Layer 8 of a small transformer language model trained on English Wikipedia (15 layers, counted from 0, width 96).
A neuron's activation on a vector x is SiLU(gate . x) times (in . x), where the dot is the dot product.
The model reads these tokens: "F" "or" "wards" "\n" "|" " 9" " |" " Ch" "arl" "ie" " Aust" "in" " |" " E" "N" "G" " |" " C" "F" " |" " 2013" " |" " 5" " July" " 198" "9" " (" "aged" " 25"

The vector x that enters this layer's MLP at each token. A number n stands for n times 0.028.
0 "F": 21 36 -41 11 -11 22 23 46 -11 -3 32 -17 30 -11 -5 16 -4 19 15 -35 16 13 -35 8 5 -18 -25 9 -3 36 13 8 -19 28 41 -44 -21 -8 -17 -6 -16 8 -1 -12 22 -28 -21 -6 34 22 -30 45 1 -16 3 -11 42 6 -6 14 7 -8 54 20 -24 7 -34 -30 -12 31 27 -5 3 -28 19 34 -6 8 28 16 15 -29 5 13 -31 -10 23 17 -19 12 6 -13 -8 -19 3 -7
1 "or": 27 8 0 25 -36 23 26 32 46 -27 10 -48 -7 -20 13 11 3 -14 -3 -8 -14 -3 4 -2 -48 -44 14 -4 -31 8 -9 24 24 0 -13 -26 -47 -12 -11 11 -2 8 26 1 60 6 4 -10 14 -27 -27 14 3 7 -2 -12 -4 -6 -19 46 -23 15 10 1 -10 -15 -24 -14 1 24 9 -11 19 -11 -5 -2 16 42 10 -41 4 -14 6 -32 -4 -15 25 32 -44 -33 -12 3 4 -14 -31 -3
2 "wards": 12 -26 -6 -7 13 -8 1 24 8 -28 6 -11 1 2 -11 7 0 7 -22 -5 -11 -4 -21 19 5 6 6 7 2 -13 38 10 -8 20 -16 -36 -50 -21 -18 6 27 -4 -29 -37 -1 3 -11 0 17 26 -9 11 57 -16 -1 -13 30 59 26 -1 12 -6 21 39 5 -9 -28 -32 -18 -3 15 -9 10 -53 11 11 -2 -22 22 -23 -8 11 29 1 2 -18 -26 36 3 9 -10 3 23 -14 -33 9
3 "\n": -7 21 21 -14 11 -24 -16 -9 -17 -22 9 -14 -5 3 -10 6 1 -23 -40 5 -7 3 -25 -18 6 -10 -30 -5 17 -1 22 -5 -19 35 -16 28 -65 4 -14 -6 -41 4 -40 21 -4 19 13 -7 -1 9 1 4 13 9 -12 -24 7 16 -7 13 5 -31 -8 -25 -9 -7 -29 -2 22 8 49 -2 -10 -11 -3 28 8 -30 26 -25 -20 4 10 38 1 -14 28 14 -4 -2 0 -53 -10 -8 -12 -21
4 "|": -18 20 -17 16 10 -14 -39 18 -12 -26 15 -33 -30 16 3 30 -40 -1 -7 0 26 0 -34 12 -32 0 -29 -29 -1 -6 -25 34 -4 11 -4 -10 -51 0 6 5 -12 20 2 -6 14 30 3 0 8 -9 42 -16 6 -6 -20 1 -18 -8 8 6 4 -10 -11 -6 -25 -27 18 5 -16 28 -8 -52 -2 -15 7 5 -18 -49 -1 -17 15 9 -7 27 -10 24 11 59 6 -2 8 -41 1 -21 13 -24
5 " 9": 2 29 -37 14 -1 -36 -11 66 17 -14 -26 -25 -23 30 20 -32 -21 11 -22 -4 3 -7 -77 26 -56 -2 12 -18 1 7 22 16 -8 22 -10 25 -11 -3 25 20 10 14 -29 -17 6 41 -8 19 15 -10 9 7 -24 -27 -5 -26 17 8 -28 22 12 0 2 11 -47 -25 14 8 -20 16 37 0 -23 10 38 -3 2 -5 29 18 -8 9 -11 18 -18 -2 27 2 19 25 3 -31 11 -46 6 -25
6 " |": 4 -18 5 19 -14 -38 -47 33 4 -18 19 -15 -40 43 -5 -7 -28 30 -18 1 21 19 -49 10 -14 -17 18 -28 2 -8 14 31 -22 17 4 6 -30 -8 9 17 -12 18 5 -49 12 18 6 0 13 15 30 26 -9 5 -9 3 -4 -23 -28 25 -10 -12 7 40 6 -31 -3 -16 -5 11 -25 -12 -30 24 27 6 0 2 0 -7 -15 -12 12 12 7 0 27 48 18 4 -10 -58 -2 -24 2 -15
7 " Ch": -7 2 -29 44 -26 -10 5 13 -18 -23 22 -36 -6 8 0 -15 23 14 -37 48 20 -13 -21 9 -14 11 9 23 -35 -11 -2 -15 -36 14 28 11 -43 -22 17 -4 -10 -1 -9 1 -11 8 4 36 6 -26 -28 -3 29 -8 -41 -9 44 49 -38 26 26 -2 -12 4 4 -10 -33 3 -11 -1 -46 -18 -18 14 29 26 -8 -10 47 -37 2 0 3 -6 3 -13 31 12 -31 27 11 -9 12 9 0 7
8 "arl": -28 -2 8 49 12 -15 -16 67 46 5 28 -12 17 -12 -2 -24 28 35 27 13 -7 -4 -30 -3 -1 2 -12 -30 -24 -25 -27 10 -35 7 -38 -5 -31 -16 18 -13 -33 8 -40 4 2 -28 2 30 9 -21 -18 -19 42 -44 27 -9 5 -35 -35 21 16 -9 17 -8 -31 -5 -21 17 -17 15 -35 14 -9 0 -22 30 9 -27 47 -20 1 3 -4 -9 -8 3 -16 -20 19 -2 8 -5 30 60 -26 3
9 "ie": 11 -8 21 34 -14 13 -1 55 0 2 -20 -30 22 -25 4 -25 2 14 3 23 -11 7 -28 15 24 7 34 -3 -22 -8 -1 -9 -13 56 -73 -5 -12 -9 2 -3 9 37 -12 -12 -7 -28 28 -12 43 12 13 -34 -19 9 -28 -11 -10 1 10 -3 10 10 13 14 -27 -5 -29 10 2 -17 -20 23 -33 -19 26 31 8 -16 43 -16 -46 -26 17 -18 -30 -20 -3 15 16 -23 -3 -20 22 4 -14 13
10 " Aust": 14 9 7 12 -13 -27 7 25 24 -22 5 -27 16 18 -47 26 28 -19 -19 56 30 2 -12 -31 -18 -1 23 1 9 2 18 -10 -1 33 -9 3 -37 -8 28 -11 -7 21 5 -8 12 -2 4 23 -44 21 -29 13 -18 -13 -28 -19 24 14 -10 27 24 -26 51 11 -35 -7 -11 -23 -21 5 -38 -3 27 -13 -24 23 -4 -18 54 -17 -12 25 -16 -15 15 42 1 49 -6 -16 5 2 28 16 -1 -7
11 "in": -1 -24 -3 -9 -28 -12 17 41 8 -18 -6 -25 -10 6 -29 -2 -25 8 -34 20 4 12 1 29 -5 -4 30 -10 11 5 25 -9 -6 52 -23 -34 -18 -18 12 -19 23 -8 -13 -9 -12 0 30 24 4 21 -4 -19 63 -38 -24 -50 25 -12 9 -43 -5 18 -22 35 1 15 6 -16 -27 -9 6 9 -16 -24 15 3 -16 -38 16 -54 -23 -6 7 -3 -12 8 7 -21 44 -29 -6 -12 12 31 9 24
12 " |": 0 24 -6 -1 21 -23 -16 30 8 -34 17 -12 1 -2 -20 -10 -7 20 -9 14 15 12 -8 -8 -22 1 -2 -12 12 9 20 12 -8 43 -2 0 -62 17 -27 8 -2 18 -5 -68 -4 13 16 -9 -5 3 24 0 2 -3 -19 -23 -3 -2 -17 -15 7 5 -13 0 -17 -16 -3 -9 12 8 5 -27 -20 7 -1 16 -26 -19 -15 -22 -22 -4 16 -1 1 -1 19 30 -6 -15 2 -31 17 10 2 -15
13 " E": -29 3 -15 -10 -25 23 24 40 6 9 -14 -15 24 -1 -19 2 -13 29 -27 39 23 6 -48 -15 -6 36 -4 19 -10 -17 19 -9 2 0 -9 6 -64 -7 32 -22 -1 23 -11 -17 -19 4 -3 -22 3 -9 6 20 -20 15 -15 -47 34 19 -19 -8 -7 -10 -1 -13 -10 -33 -26 -15 -21 -3 -43 11 12 4 21 -5 9 -9 43 -3 -27 -2 5 10 -4 -11 37 19 -30 -4 8 -28 20 0 -17 9
14 "N": 19 19 -18 -17 -6 27 17 30 12 -42 -8 14 13 4 47 -43 -9 65 -14 1 -20 -21 -26 5 -12 -11 16 -9 -5 2 32 21 -21 7 7 -12 -18 -1 -4 -41 11 39 -3 32 -2 13 -24 34 24 40 2 35 1 -3 -10 7 24 10 -5 7 3 9 4 -16 -22 1 -15 -17 6 6 -59 4 35 26 -8 1 -14 -30 41 -7 1 -25 10 12 -27 93 -1 -12 4 7 -8 -37 -3 -22 -16 11
15 "G": 42 14 -6 -2 -25 25 -27 38 -8 -34 41 -2 49 -23 -5 -17 3 44 -14 14 8 5 -12 22 -2 4 -8 -3 -12 11 70 12 -26 29 -23 -4 -3 8 -48 -38 -24 6 8 0 -23 -23 -5 -23 9 27 -8 23 6 -2 -5 -7 -11 20 -5 11 -12 16 39 23 -36 -12 -34 -6 -18 4 6 29 -24 2 14 29 -4 -34 31 -35 -15 -18 18 17 -16 33 14 -32 3 -17 24 -33 20 -11 -36 -17
16 " |": 16 14 -9 4 15 -21 -36 16 22 -12 21 -22 18 3 -2 -4 8 7 -12 6 -4 19 -12 -8 -15 -2 -7 7 -4 22 32 -19 3 42 -26 -1 -37 -10 -63 -37 9 -17 -22 -61 -6 -4 -3 -58 9 -3 16 -7 5 -8 4 -8 1 -1 8 13 0 -4 5 18 -3 -4 -7 2 11 8 -16 -1 -8 18 -12 9 -41 -44 -10 -32 -11 -9 10 -6 10 11 8 36 2 -32 7 -14 24 -4 -18 0
17 " C": 9 16 -53 11 -34 -14 18 8 38 -9 38 -2 20 14 -32 12 4 8 -37 17 8 -6 -32 14 1 -2 -16 15 -38 8 -1 -4 -27 9 -21 15 -56 -16 23 -11 -18 10 -51 -17 -7 20 -4 6 -3 -13 -13 15 7 1 -28 -45 24 6 -18 -2 -27 1 2 -13 -3 13 -8 -6 -5 -9 -14 31 1 -4 -4 19 9 -7 48 -39 -19 -10 -5 3 -1 -16 59 -3 -15 -17 18 3 26 -8 -10 13
18 "F": 51 18 -40 21 -22 -27 64 40 -23 2 36 -1 34 -7 -2 9 -5 26 -4 -33 9 10 -29 -14 -1 -1 -24 11 -22 29 15 25 -20 9 17 -12 -2 -12 -12 -15 -8 3 -35 5 8 -6 -31 -17 13 18 -18 58 4 0 1 -2 -5 12 -8 -22 23 14 49 -6 -54 -3 -35 -11 -17 29 -39 16 3 -9 44 29 -7 -24 21 40 -4 -34 7 12 -37 39 15 11 -9 16 9 -24 -2 9 -19 8
19 " |": 23 16 -8 7 10 -15 -25 8 31 -29 13 -26 27 3 3 -4 2 1 -9 6 21 20 3 3 -15 -15 -5 0 -13 18 12 -26 -4 39 -6 -3 -25 -18 -59 -37 28 0 -5 -60 1 0 -16 -34 30 -25 -2 10 -12 -12 14 -9 10 0 -4 -6 2 5 25 26 4 6 -11 -3 16 18 -33 6 -6 17 -22 10 -35 -9 -6 -41 -5 -13 15 -10 5 7 15 32 -14 -12 -7 -41 38 -24 -13 13
20 " 2013": 39 6 -13 31 11 -53 -9 13 -10 -11 -16 -9 20 -16 -6 -20 -13 57 -32 7 16 -10 -28 -14 -40 -7 2 13 -7 4 -31 -40 -13 -6 -15 -22 -40 8 -7 -19 19 16 30 -27 -21 -17 -15 -26 -16 -5 1 44 59 2 -15 -6 38 26 14 13 19 -9 49 -3 -17 -24 -32 11 -29 16 30 0 -4 -12 -13 -2 -9 -32 51 -23 -9 -13 -4 2 -11 -14 29 46 19 23 9 -8 33 -6 -10 -8
21 " |": -4 3 -35 2 21 -4 -30 -5 32 -10 9 -28 -4 -9 13 -7 1 46 -26 4 8 16 -16 -22 -2 6 -8 8 -27 -6 -5 -29 12 13 -19 -6 -33 7 -47 -36 -4 -23 -54 -60 24 -20 16 -27 12 -13 13 21 4 -3 -3 -18 44 -14 -9 -1 17 0 17 36 -15 -17 0 -23 7 -5 -22 -23 5 17 -6 -7 -12 -25 -17 -16 -29 -3 -4 14 3 -3 14 6 24 -15 -24 -48 5 3 6 9
22 " 5": -2 13 -39 -6 -1 -9 25 35 38 -15 -15 -7 -14 8 6 -52 15 42 -20 5 13 1 -25 -26 -38 -26 -8 -45 -3 11 -10 -2 0 -5 -35 6 -6 14 -12 -18 0 -18 -40 -25 -21 -16 -10 -23 13 -52 4 7 29 -19 9 -33 54 29 -4 8 -12 -6 9 15 -29 -27 -14 -22 -5 20 24 -8 13 -2 -11 21 3 -9 46 13 -39 0 5 26 22 -19 42 -31 13 31 -3 -49 6 -18 -5 -16
23 " July": 8 -28 0 -3 -4 -10 0 6 -22 -5 18 -7 0 -6 3 -32 -27 47 -41 18 5 7 -9 22 -5 -10 -15 -28 10 10 -14 5 -3 -18 20 16 -23 -10 -31 6 -6 -34 -3 -59 -6 -4 4 14 40 -2 -8 60 16 -6 -8 10 39 1 20 16 -19 12 12 11 -45 -40 -26 -30 -35 -16 -4 21 23 -20 -11 4 7 -29 50 -30 -10 1 3 4 -17 -7 -4 31 11 -4 -9 -17 33 -16 30 -20
24 " 198": 18 21 2 16 7 -19 6 17 0 -32 -15 8 24 -19 23 -40 -14 64 -11 18 9 -12 -24 38 -25 -10 -34 -6 -3 21 -54 -20 -17 -3 -1 22 -15 3 -5 -23 13 -10 -18 -12 17 -15 17 -1 53 -20 -17 17 -18 -1 4 -10 47 10 -9 64 -2 4 28 43 -66 -14 -19 -35 -32 30 18 -9 -28 -17 33 18 11 -6 31 -35 -3 -3 -11 6 -27 -19 11 6 19 24 -23 -8 6 -38 -30 -21
25 "9": 13 12 23 30 -8 -16 -25 10 25 -15 13 -26 14 -30 37 -47 1 50 -44 3 1 12 -40 15 -45 -2 -21 17 8 9 -3 -6 -12 -8 -8 -18 8 3 -19 -8 16 6 1 -41 14 -10 -12 -4 8 7 -12 59 31 -22 -2 8 46 -13 15 54 8 2 32 24 -23 -18 -20 0 -22 1 25 10 -1 -30 8 5 18 -39 19 -27 18 15 6 10 -15 -40 10 45 2 8 -29 -3 30 -41 -17 -4
26 " (": 7 8 23 34 14 3 -5 -13 27 -18 17 -32 -33 8 22 11 -26 14 -45 3 39 8 -63 -30 -31 -34 -1 12 -6 9 2 -20 -13 -12 -11 11 -30 24 1 6 -35 -14 -33 -13 6 -44 20 -35 -6 -4 -17 8 -5 -9 2 -15 41 0 -4 15 3 -2 31 -14 2 -12 -2 -12 15 -2 10 8 26 -35 -19 19 -13 -38 -15 1 3 10 15 20 -21 -48 30 10 10 -19 -24 -42 13 -35 -8 -3
27 "aged": 3 -2 -27 2 19 -22 -34 -11 -12 0 -2 -7 5 -6 -8 -16 16 3 -7 -4 7 -8 4 -16 15 -38 4 -43 10 0 -2 21 -46 -36 -3 66 -49 2 19 -1 42 -5 -46 -18 -13 12 12 -7 19 -8 30 46 17 24 -6 -13 27 -18 2 20 17 -9 14 22 1 -20 27 -8 -23 11 -8 -18 -24 -9 -16 21 -18 -23 30 -36 -30 28 18 -13 -23 2 -4 18 24 0 -21 -8 3 -19 -32 -26
28 " 25": 9 16 -20 13 3 -39 0 22 34 -37 10 -10 0 -9 13 -38 40 -5 6 31 12 -6 -38 10 -19 -26 15 -7 12 13 0 0 22 -18 -7 32 -11 19 -8 2 45 -24 -19 -21 -13 15 -5 6 16 -15 -6 29 21 -5 -45 -43 5 -10 23 6 38 23 25 21 -70 -39 -1 -30 -6 29 43 -1 -19 -24 5 -10 8 -9 53 -27 -4 -17 1 18 -4 -47 25 -24 37 2 -13 -13 12 -36 3 -17

Each question shows the input weights of one neuron of the MLP. A number n stands for n times 0.012.

n170 gate: -10 20 6 7 1 -25 31 -13 -6 18 -34 9 2 -35 7 47 26 6 8 -34 8 -18 26 23 38 37 13 -1 1 9 11 -38 -28 -1 18 -3 3 18 11 24 11 -10 -35 -27 6 4 1 43 7 22 5 7 -33 -15 6 -38 -40 -6 16 -41 21 7 46 -15 27 8 -12 9 -8 13 -14 -7 -7 -21 -3 -15 -6 17 7 17 19 6 11 23 -49 -46 10 -19 -16 -15 36 -16 -22 -15 -21 -5
n170 in: 24 6 -5 -34 -18 -10 17 -43 9 -9 46 20 -4 -11 -8 -17 -17 -11 17 15 -14 7 -28 5 -8 -25 -5 -22 -12 11 -22 -25 4 9 18 -3 -17 10 1 34 15 -20 26 18 -1 -1 -25 28 -3 -48 -10 -11 5 5 -11 -7 -5 -14 11 9 4 1 1 2 -5 25 66 18 -9 30 -19 23 -22 -19 -5 27 13 -8 -20 9 18 2 24 -20 -16 8 6 31 -23 16 33 -30 -2 -8 -19 -1
On which token does it fire most, and how strongly? 18 "F", at about 1.5

n15 gate: 9 21 25 15 -5 -6 -27 -27 -1 -6 11 -6 -20 13 -2 -12 -21 -2 21 5 -22 16 3 -8 -7 -45 11 1 8 7 -7 -17 -16 3 -11 11 12 27 22 3 0 6 40 1 -11 2 16 -6 12 25 -15 -5 -11 14 -40 -11 11 -11 -11 -28 13 18 -12 20 -28 -18 -16 27 -1 -9 21 12 1 -10 -18 -10 -8 5 -13 11 32 20 19 -11 25 -40 -2 10 -3 -29 11 2 11 -36 -12 6
n15 in: 18 -3 -11 4 -17 9 21 12 9 -5 -8 -9 3 6 32 5 5 -2 31 -35 16 -7 17 20 0 3 17 9 31 19 -13 -5 -1 2 2 20 -23 4 13 -8 2 -2 -4 27 22 -40 11 6 -19 9 -8 -7 -5 30 -21 -15 11 -23 6 12 -8 -13 4 25 9 3 -16 -23 8 7 -7 0 10 -8 -12 4 -19 -19 11 -30 23 31 -10 18 -13 -20 8 14 -3 11 -12 -35 -25 -10 3 -27
On which token does it fire most? 26 " ("

n172 gate: -39 -8 -2 -17 -5 27 3 23 36 -30 -10 -8 16 19 -10 36 40 -5 -23 -10 -15 -16 19 0 30 -13 1 -3 -13 -28 -40 -24 14 27 -11 25 -3 10 31 7 -2 -13 18 -4 28 -4 -10 -28 -38 -15 -9 24 -13 -19 -2 -25 -31 30 19 -6 2 -1 19 20 17 -27 -9 3 18 -12 22 11 5 5 -10 6 10 32 -18 9 12 1 -53 16 8 5 -10 14 -52 -39 -16 6 19 0 -6 10
n172 in: -18 14 1 -35 2 7 13 -22 3 30 -8 7 -10 -16 -24 -23 21 7 -10 17 25 7 -4 10 -16 38 17 -1 -2 -3 -8 -21 23 -21 26 19 1 22 30 -13 -4 15 2 -10 -20 0 1 7 49 0 1 33 22 14 -7 -4 -2 -27 16 5 15 31 -12 2 16 31 9 -1 -29 13 -5 -2 8 -29 -11 17 -12 -18 2 -19 -23 3 39 -25 9 29 27 -3 13 20 -40 3 -32 20 -16 20
On which token does it fire most? 13 " E"

n8 gate: 13 8 -2 59 41 14 19 -16 6 -10 7 25 17 9 28 10 -2 -19 14 21 -40 -4 11 29 -13 13 -25 27 -17 -25 11 34 13 -33 -5 5 -27 -7 26 18 55 7 6 -4 1 -6 -43 -11 -37 -29 17 4 -8 -30 19 22 1 -1 19 -35 25 -29 27 5 13 28 28 -19 -8 7 -1 -2 38 28 -7 15 9 -11 9 -8 -7 -23 -1 -1 -15 -1 -24 13 -19 -26 -8 8 4 -11 -25 -32
n8 in: -29 2 -8 -4 36 17 9 -20 2 34 40 -2 6 -43 4 -11 0 -30 -30 -17 -1 -4 3 4 -11 -12 21 -9 -11 -27 6 -2 -23 12 15 13 -17 -11 24 22 -8 14 -10 -1 -8 25 -14 -14 8 -6 -20 27 -16 17 32 2 -1 -9 13 9 28 5 3 -31 -16 17 14 -37 0 -21 -10 21 -20 -20 14 4 -12 -9 -18 5 -14 -22 -15 -27 3 -12 12 0 -15 -11 -9 28 -14 -4 25 5
On which token does it fire most, and how strongly? 27 "aged", at about 1.1

n40 gate: 12 1 27 -25 -1 10 1 -7 -15 34 -11 3 -37 1 13 -5 -17 -51 -24 -17 -16 6 4 32 1 19 -19 -18 -9 49 19 5 26 -2 -27 -23 1 12 20 -22 -17 -9 17 35 12 -17 -5 -17 5 -34 -22 -4 -7 4 4 11 2 -19 21 25 28 6 5 -29 -4 15 17 -10 -5 -2 -11 6 8 23 15 -7 -22 -12 -28 -13 17 -11 -20 -19 -26 12 -18 -12 -16 -16 1 -39 -14 -2 25 -2
n40 in: -21 36 9 23 2 9 -12 -4 10 -20 21 -11 39 -12 -6 -3 2 20 20 -12 -2 11 -17 5 -11 2 -62 -14 5 -27 -6 -18 -16 31 -6 -11 -10 11 40 17 -4 24 40 -10 16 24 19 0 16 -15 -38 -15 27 -4 35 6 4 12 4 8 -22 17 -9 2 -7 -22 16 21 3 -6 -1 -37 -9 16 -20 -15 -14 -7 25 -24 -8 -8 21 9 17 -18 -6 8 -22 27 -22 20 19 -25 -7 10
Its three highest activations, in order, are on tokens 4 "|", 1 "or", 18 "F"

n87 gate: 27 -6 5 17 13 8 -26 -17 -21 8 8 30 14 33 12 -1 -10 17 28 27 1 1 -3 -2 -19 3 -22 -2 11 18 -9 -29 -12 17 -29 -4 14 -13 37 -1 7 1 -10 27 19 0 21 3 19 -30 8 -37 -24 3 -21 14 27 -34 3 8 -7 13 16 -37 8 0 4 0 -5 -9 -5 -25 35 -5 15 11 -46 3 -1 12 6 19 -33 -10 2 -15 -9 -5 -23 -22 -39 26 -2 -15 -11 -15
n87 in: 10 2 12 7 -1 -6 3 -12 -4 -11 25 17 13 6 -32 4 6 -9 10 -10 5 16 9 -6 -20 -2 3 24 -14 -8 9 -26 -18 -4 -15 6 2 -8 10 28 15 14 -1 -7 8 22 -30 23 -14 26 24 -15 6 29 24 1 4 -21 21 9 3 -7 -6 -6 -19 27 -8 -13 -20 11 1 13 1 5 -17 16 -11 2 -6 -9 0 -19 5 11 49 36 -2 -2 33 -47 -1 7 21 -27 -15 3
On which token does it fire most? 22 " 5"

n75 gate: -24 -20 -4 -17 7 17 -6 6 18 13 -2 -20 -33 -5 -24 -10 -4 60 -29 -3 3 -14 -7 29 25 -23 -21 14 3 -14 2 11 19 -1 -10 -17 34 -24 10 -7 -25 8 45 32 16 4 -9 1 -38 -14 16 -41 -36 24 -35 -14 -9 -10 29 -24 17 6 32 -1 -2 -19 -15 -21 35 31 -21 12 -7 -3 -6 1 -1 -8 -19 29 38 4 -16 -6 -19 -2 24 1 -29 13 -24 -6 -2 -14 -5 11
n75 in: -12 1 -29 -8 -29 -25 17 -3 -27 -44 -12 -38 -9 -17 -29 -15 -5 -23 20 -33 -14 -28 19 -2 -30 7 -14 -15 3 -12 26 25 24 -25 -3 14 23 12 -22 8 -2 26 12 -19 -17 36 29 5 15 -4 20 4 19 0 -5 -2 26 16 19 -5 -11 -3 11 7 -26 1 -11 13 8 -15 -7 4 18 -8 24 -6 25 -2 -9 -4 23 -4 -14 -10 41 -19 -8 4 -2 -30 28 -27 -24 -17 27 9
On which token does it fire most, and how strongly? 4 "|", at about 1

n45 gate: 5 -19 1 10 -29 -14 24 -8 -8 13 -19 6 27 -7 1 8 26 -3 -4 -20 -32 5 5 -1 15 -19 -8 17 -3 8 5 -11 -19 -3 -9 22 12 6 -3 -7 11 0 0 16 -1 -2 19 -6 -4 2 -13 -16 3 -13 -5 -4 16 0 21 -16 2 -8 -1 29 13 -9 32 -1 -32 -6 -2 46 -16 -25 -2 -6 -38 0 12 7 -7 6 13 -21 -1 -22 -32 -14 23 -9 -2 11 -10 -38 -10 11
n45 in: 13 5 -15 15 -30 9 -1 27 -3 25 0 -24 12 -10 3 6 2 14 11 -2 7 -26 9 -10 8 -8 32 11 -28 -23 0 9 3 -17 4 -13 13 0 0 -29 9 24 -3 38 -19 12 -8 -8 -16 -22 -30 2 9 4 5 -25 4 31 12 14 -12 -6 23 -7 -5 0 6 9 -30 -3 7 22 14 6 -1 -11 2 2 23 14 -15 10 8 17 20 -13 -35 -19 14 13 -8 -5 1 2 -24 13
On which token does it fire most? 9 "ie"

n141 gate: -47 -24 -3 -9 20 14 -36 -8 7 26 -6 -8 17 -1 -23 -44 -5 7 37 3 -17 -1 5 -25 -15 10 4 -16 -5 11 -5 -7 18 -5 11 10 -9 -13 -20 -17 9 22 17 -4 10 -4 -8 -13 -3 -3 -28 -18 9 -12 -10 -9 9 -12 -14 2 -7 -20 2 -37 2 20 13 -38 1 19 -34 -15 16 34 3 6 -50 -15 11 -32 -8 55 4 7 -5 1 -7 -4 2 9 -6 17 -26 -26 -22 -9
n141 in: -9 1 -11 8 13 -15 3 -22 -17 21 -6 18 -5 -22 7 -11 -3 8 -4 -14 -4 -3 7 2 -3 2 9 18 22 6 -20 -18 7 35 -24 -11 -7 5 3 -17 -10 8 10 -26 -24 -35 -18 14 0 -12 14 -16 -16 23 9 0 1 -24 -13 42 2 -1 -3 2 20 6 -33 2 12 0 -36 16 -17 23 -28 4 -12 13 -4 -32 -22 -17 5 -9 1 23 10 1 -13 14 30 18 -7 -17 -6 3
On which token does it fire most, and how strongly? 16 " |", at about 2.9

n108 gate: 21 -7 11 1 -17 -7 -15 -4 8 0 17 0 1 8 8 -29 5 25 -17 0 11 14 25 -3 -4 30 -7 11 -66 -18 -18 2 37 5 -4 14 63 22 -10 25 -19 -27 7 13 -8 36 4 17 -23 6 25 -7 -26 15 -23 1 13 17 8 -8 -20 1 12 7 -7 16 34 -29 -15 -2 -19 -20 21 5 -8 15 -9 30 2 3 9 -17 -14 5 16 -23 6 43 1 0 -32 8 -24 23 7 -24
n108 in: -19 -9 -29 -18 10 7 4 -28 36 -16 -3 -20 -2 -2 11 -21 3 -12 -26 -36 3 4 3 -4 21 3 -28 7 -9 -4 -16 6 -2 -38 8 -1 12 -6 -10 20 2 6 -1 -31 2 19 -20 -33 17 33 -38 -13 6 -5 7 -31 2 -24 13 -11 -17 -19 -26 5 -12 -14 33 -40 -4 6 -28 7 -3 38 -39 -7 6 -28 21 -2 -13 0 3 21 21 -8 -7 6 -16 6 -2 1 -1 1 11 1
Its two highest activations, in order, are on tokens 21 " |", 9 "ie"

n189 gate: -8 -29 30 17 7 26 10 -32 15 -1 -12 3 42 1 -12 -27 -18 23 37 23 -27 -12 19 21 5 6 -10 42 -5 -3 28 -4 42 20 -7 -14 14 -6 -8 -2 -10 13 16 -32 7 3 -21 -11 22 45 1 -17 -16 0 15 36 -6 -10 -28 -29 29 -1 21 30 -16 1 9 17 -15 4 3 -12 1 -12 -10 0 20 0 -17 -36 23 6 -7 3 7 52 8 -17 -11 -32 52 -26 -29 -12 20 14
n189 in: -11 -19 16 -22 37 -27 33 19 4 -10 -4 -3 -9 30 -9 -13 -13 -12 -23 13 -12 9 -2 24 -6 44 10 16 -16 -7 -34 25 11 -1 -8 -13 -42 -7 -14 1 16 10 2 7 20 -6 13 0 13 3 7 9 -15 31 -4 32 -21 4 -8 10 -17 -8 16 -24 14 25 3 -10 -11 -13 5 5 18 -8 -23 -31 20 -12 7 -35 29 0 26 -24 30 14 -12 3 -15 -20 8 11 -17 -28 -9 -16
On which token does it fire most? 14 "N"

n165 gate: -26 25 26 1 -39 3 -3 -22 -11 22 -9 -4 14 4 -14 -15 23 7 -7 3 -4 30 14 7 -23 -10 3 11 3 0 15 3 16 14 0 -21 19 -9 24 42 -35 -34 -12 8 25 -18 1 11 -23 -16 -3 41 15 23 8 -13 18 -37 4 8 8 -6 -1 -2 14 15 30 4 4 -17 18 -18 -26 6 -34 -12 -14 11 -24 27 6 6 -14 -12 -3 3 32 1 -19 -39 -26 -5 17 8 -7 13
n165 in: -8 8 -3 19 -5 -18 22 13 10 0 -40 -17 10 -35 13 -12 -8 -18 16 5 -3 13 7 18 -7 -29 -6 -6 14 -27 19 -21 -47 -3 16 1 -2 -2 41 9 24 0 14 -20 13 -55 20 20 25 -15 23 -11 4 -4 -1 -9 3 -7 21 5 8 19 23 -9 -12 25 -9 -5 1 20 4 -14 5 33 -26 3 -13 -5 -28 -10 -2 -2 -39 -12 -6 4 2 -2 -14 -27 -15 12 37 4 17 25
On which token does it fire most, and how strongly? 1 "or", at about 1.1

n85 gate: 2 -15 6 -26 17 0 17 5 -16 -16 -25 14 34 19 -33 -2 -3 -2 4 10 -27 -23 25 7 1 7 -1 -9 9 -16 5 38 33 -30 3 21 -20 9 7 5 24 1 20 11 11 -13 9 -5 -5 4 -15 -1 8 56 -9 -12 -44 4 -34 -2 25 2 -1 -17 50 0 -8 1 -23 -2 1 5 9 31 26 -28 -23 -55 -44 27 1 -6 -11 12 -9 8 12 9 -4 -14 9 -31 27 11 33 -19
n85 in: -15 -12 -8 3 -19 -29 -31 9 -21 18 -1 11 -4 3 10 -13 10 16 -11 28 -19 -14 -31 18 13 -5 -34 -27 8 -10 19 5 -16 28 -12 -25 -1 -10 -11 -10 5 41 25 25 -38 9 28 -10 -25 8 -4 15 18 -25 -17 6 -21 -2 12 26 -12 -1 -11 -7 -20 12 8 -18 25 -5 30 -9 20 -40 21 15 -19 -3 -28 9 -7 16 -5 -34 -1 1 -12 -5 -20 9 -23 0 21 30 -13 25
On which token does it fire most? 12 " |"

n59 gate: 8 1 -31 5 -5 11 6 -1 1 -44 4 -23 -7 24 -25 -19 -14 19 14 -11 -18 -14 31 1 1 -4 4 12 -47 -23 -8 19 -6 -33 8 -2 13 18 21 13 31 -11 13 15 11 8 6 15 23 25 11 18 -1 -40 20 -20 -26 14 24 -7 -9 -44 -46 16 -1 -28 -30 10 13 -40 24 -10 -12 -42 11 2 29 14 -20 -14 -5 13 20 24 -22 -10 -23 -47 -13 0 -8 -1 42 -1 23 26
n59 in: -19 -17 -5 -7 -4 6 1 17 -10 -3 -12 17 -19 -25 -22 -30 20 -16 -3 21 22 19 -11 23 -8 -32 -3 13 -10 33 -23 -16 7 -30 13 -3 -18 -40 2 -15 -6 -26 -12 -9 2 12 8 -29 -16 1 -11 -6 -8 23 13 11 -10 13 7 -30 -7 32 2 -15 18 -20 10 -15 24 4 -1 21 -28 19 -4 23 -18 -8 -8 -8 -23 3 26 -50 3 11 33 2 8 -13 -3 16 18 -2 32 -22
On which token does it fire most? 11 "in"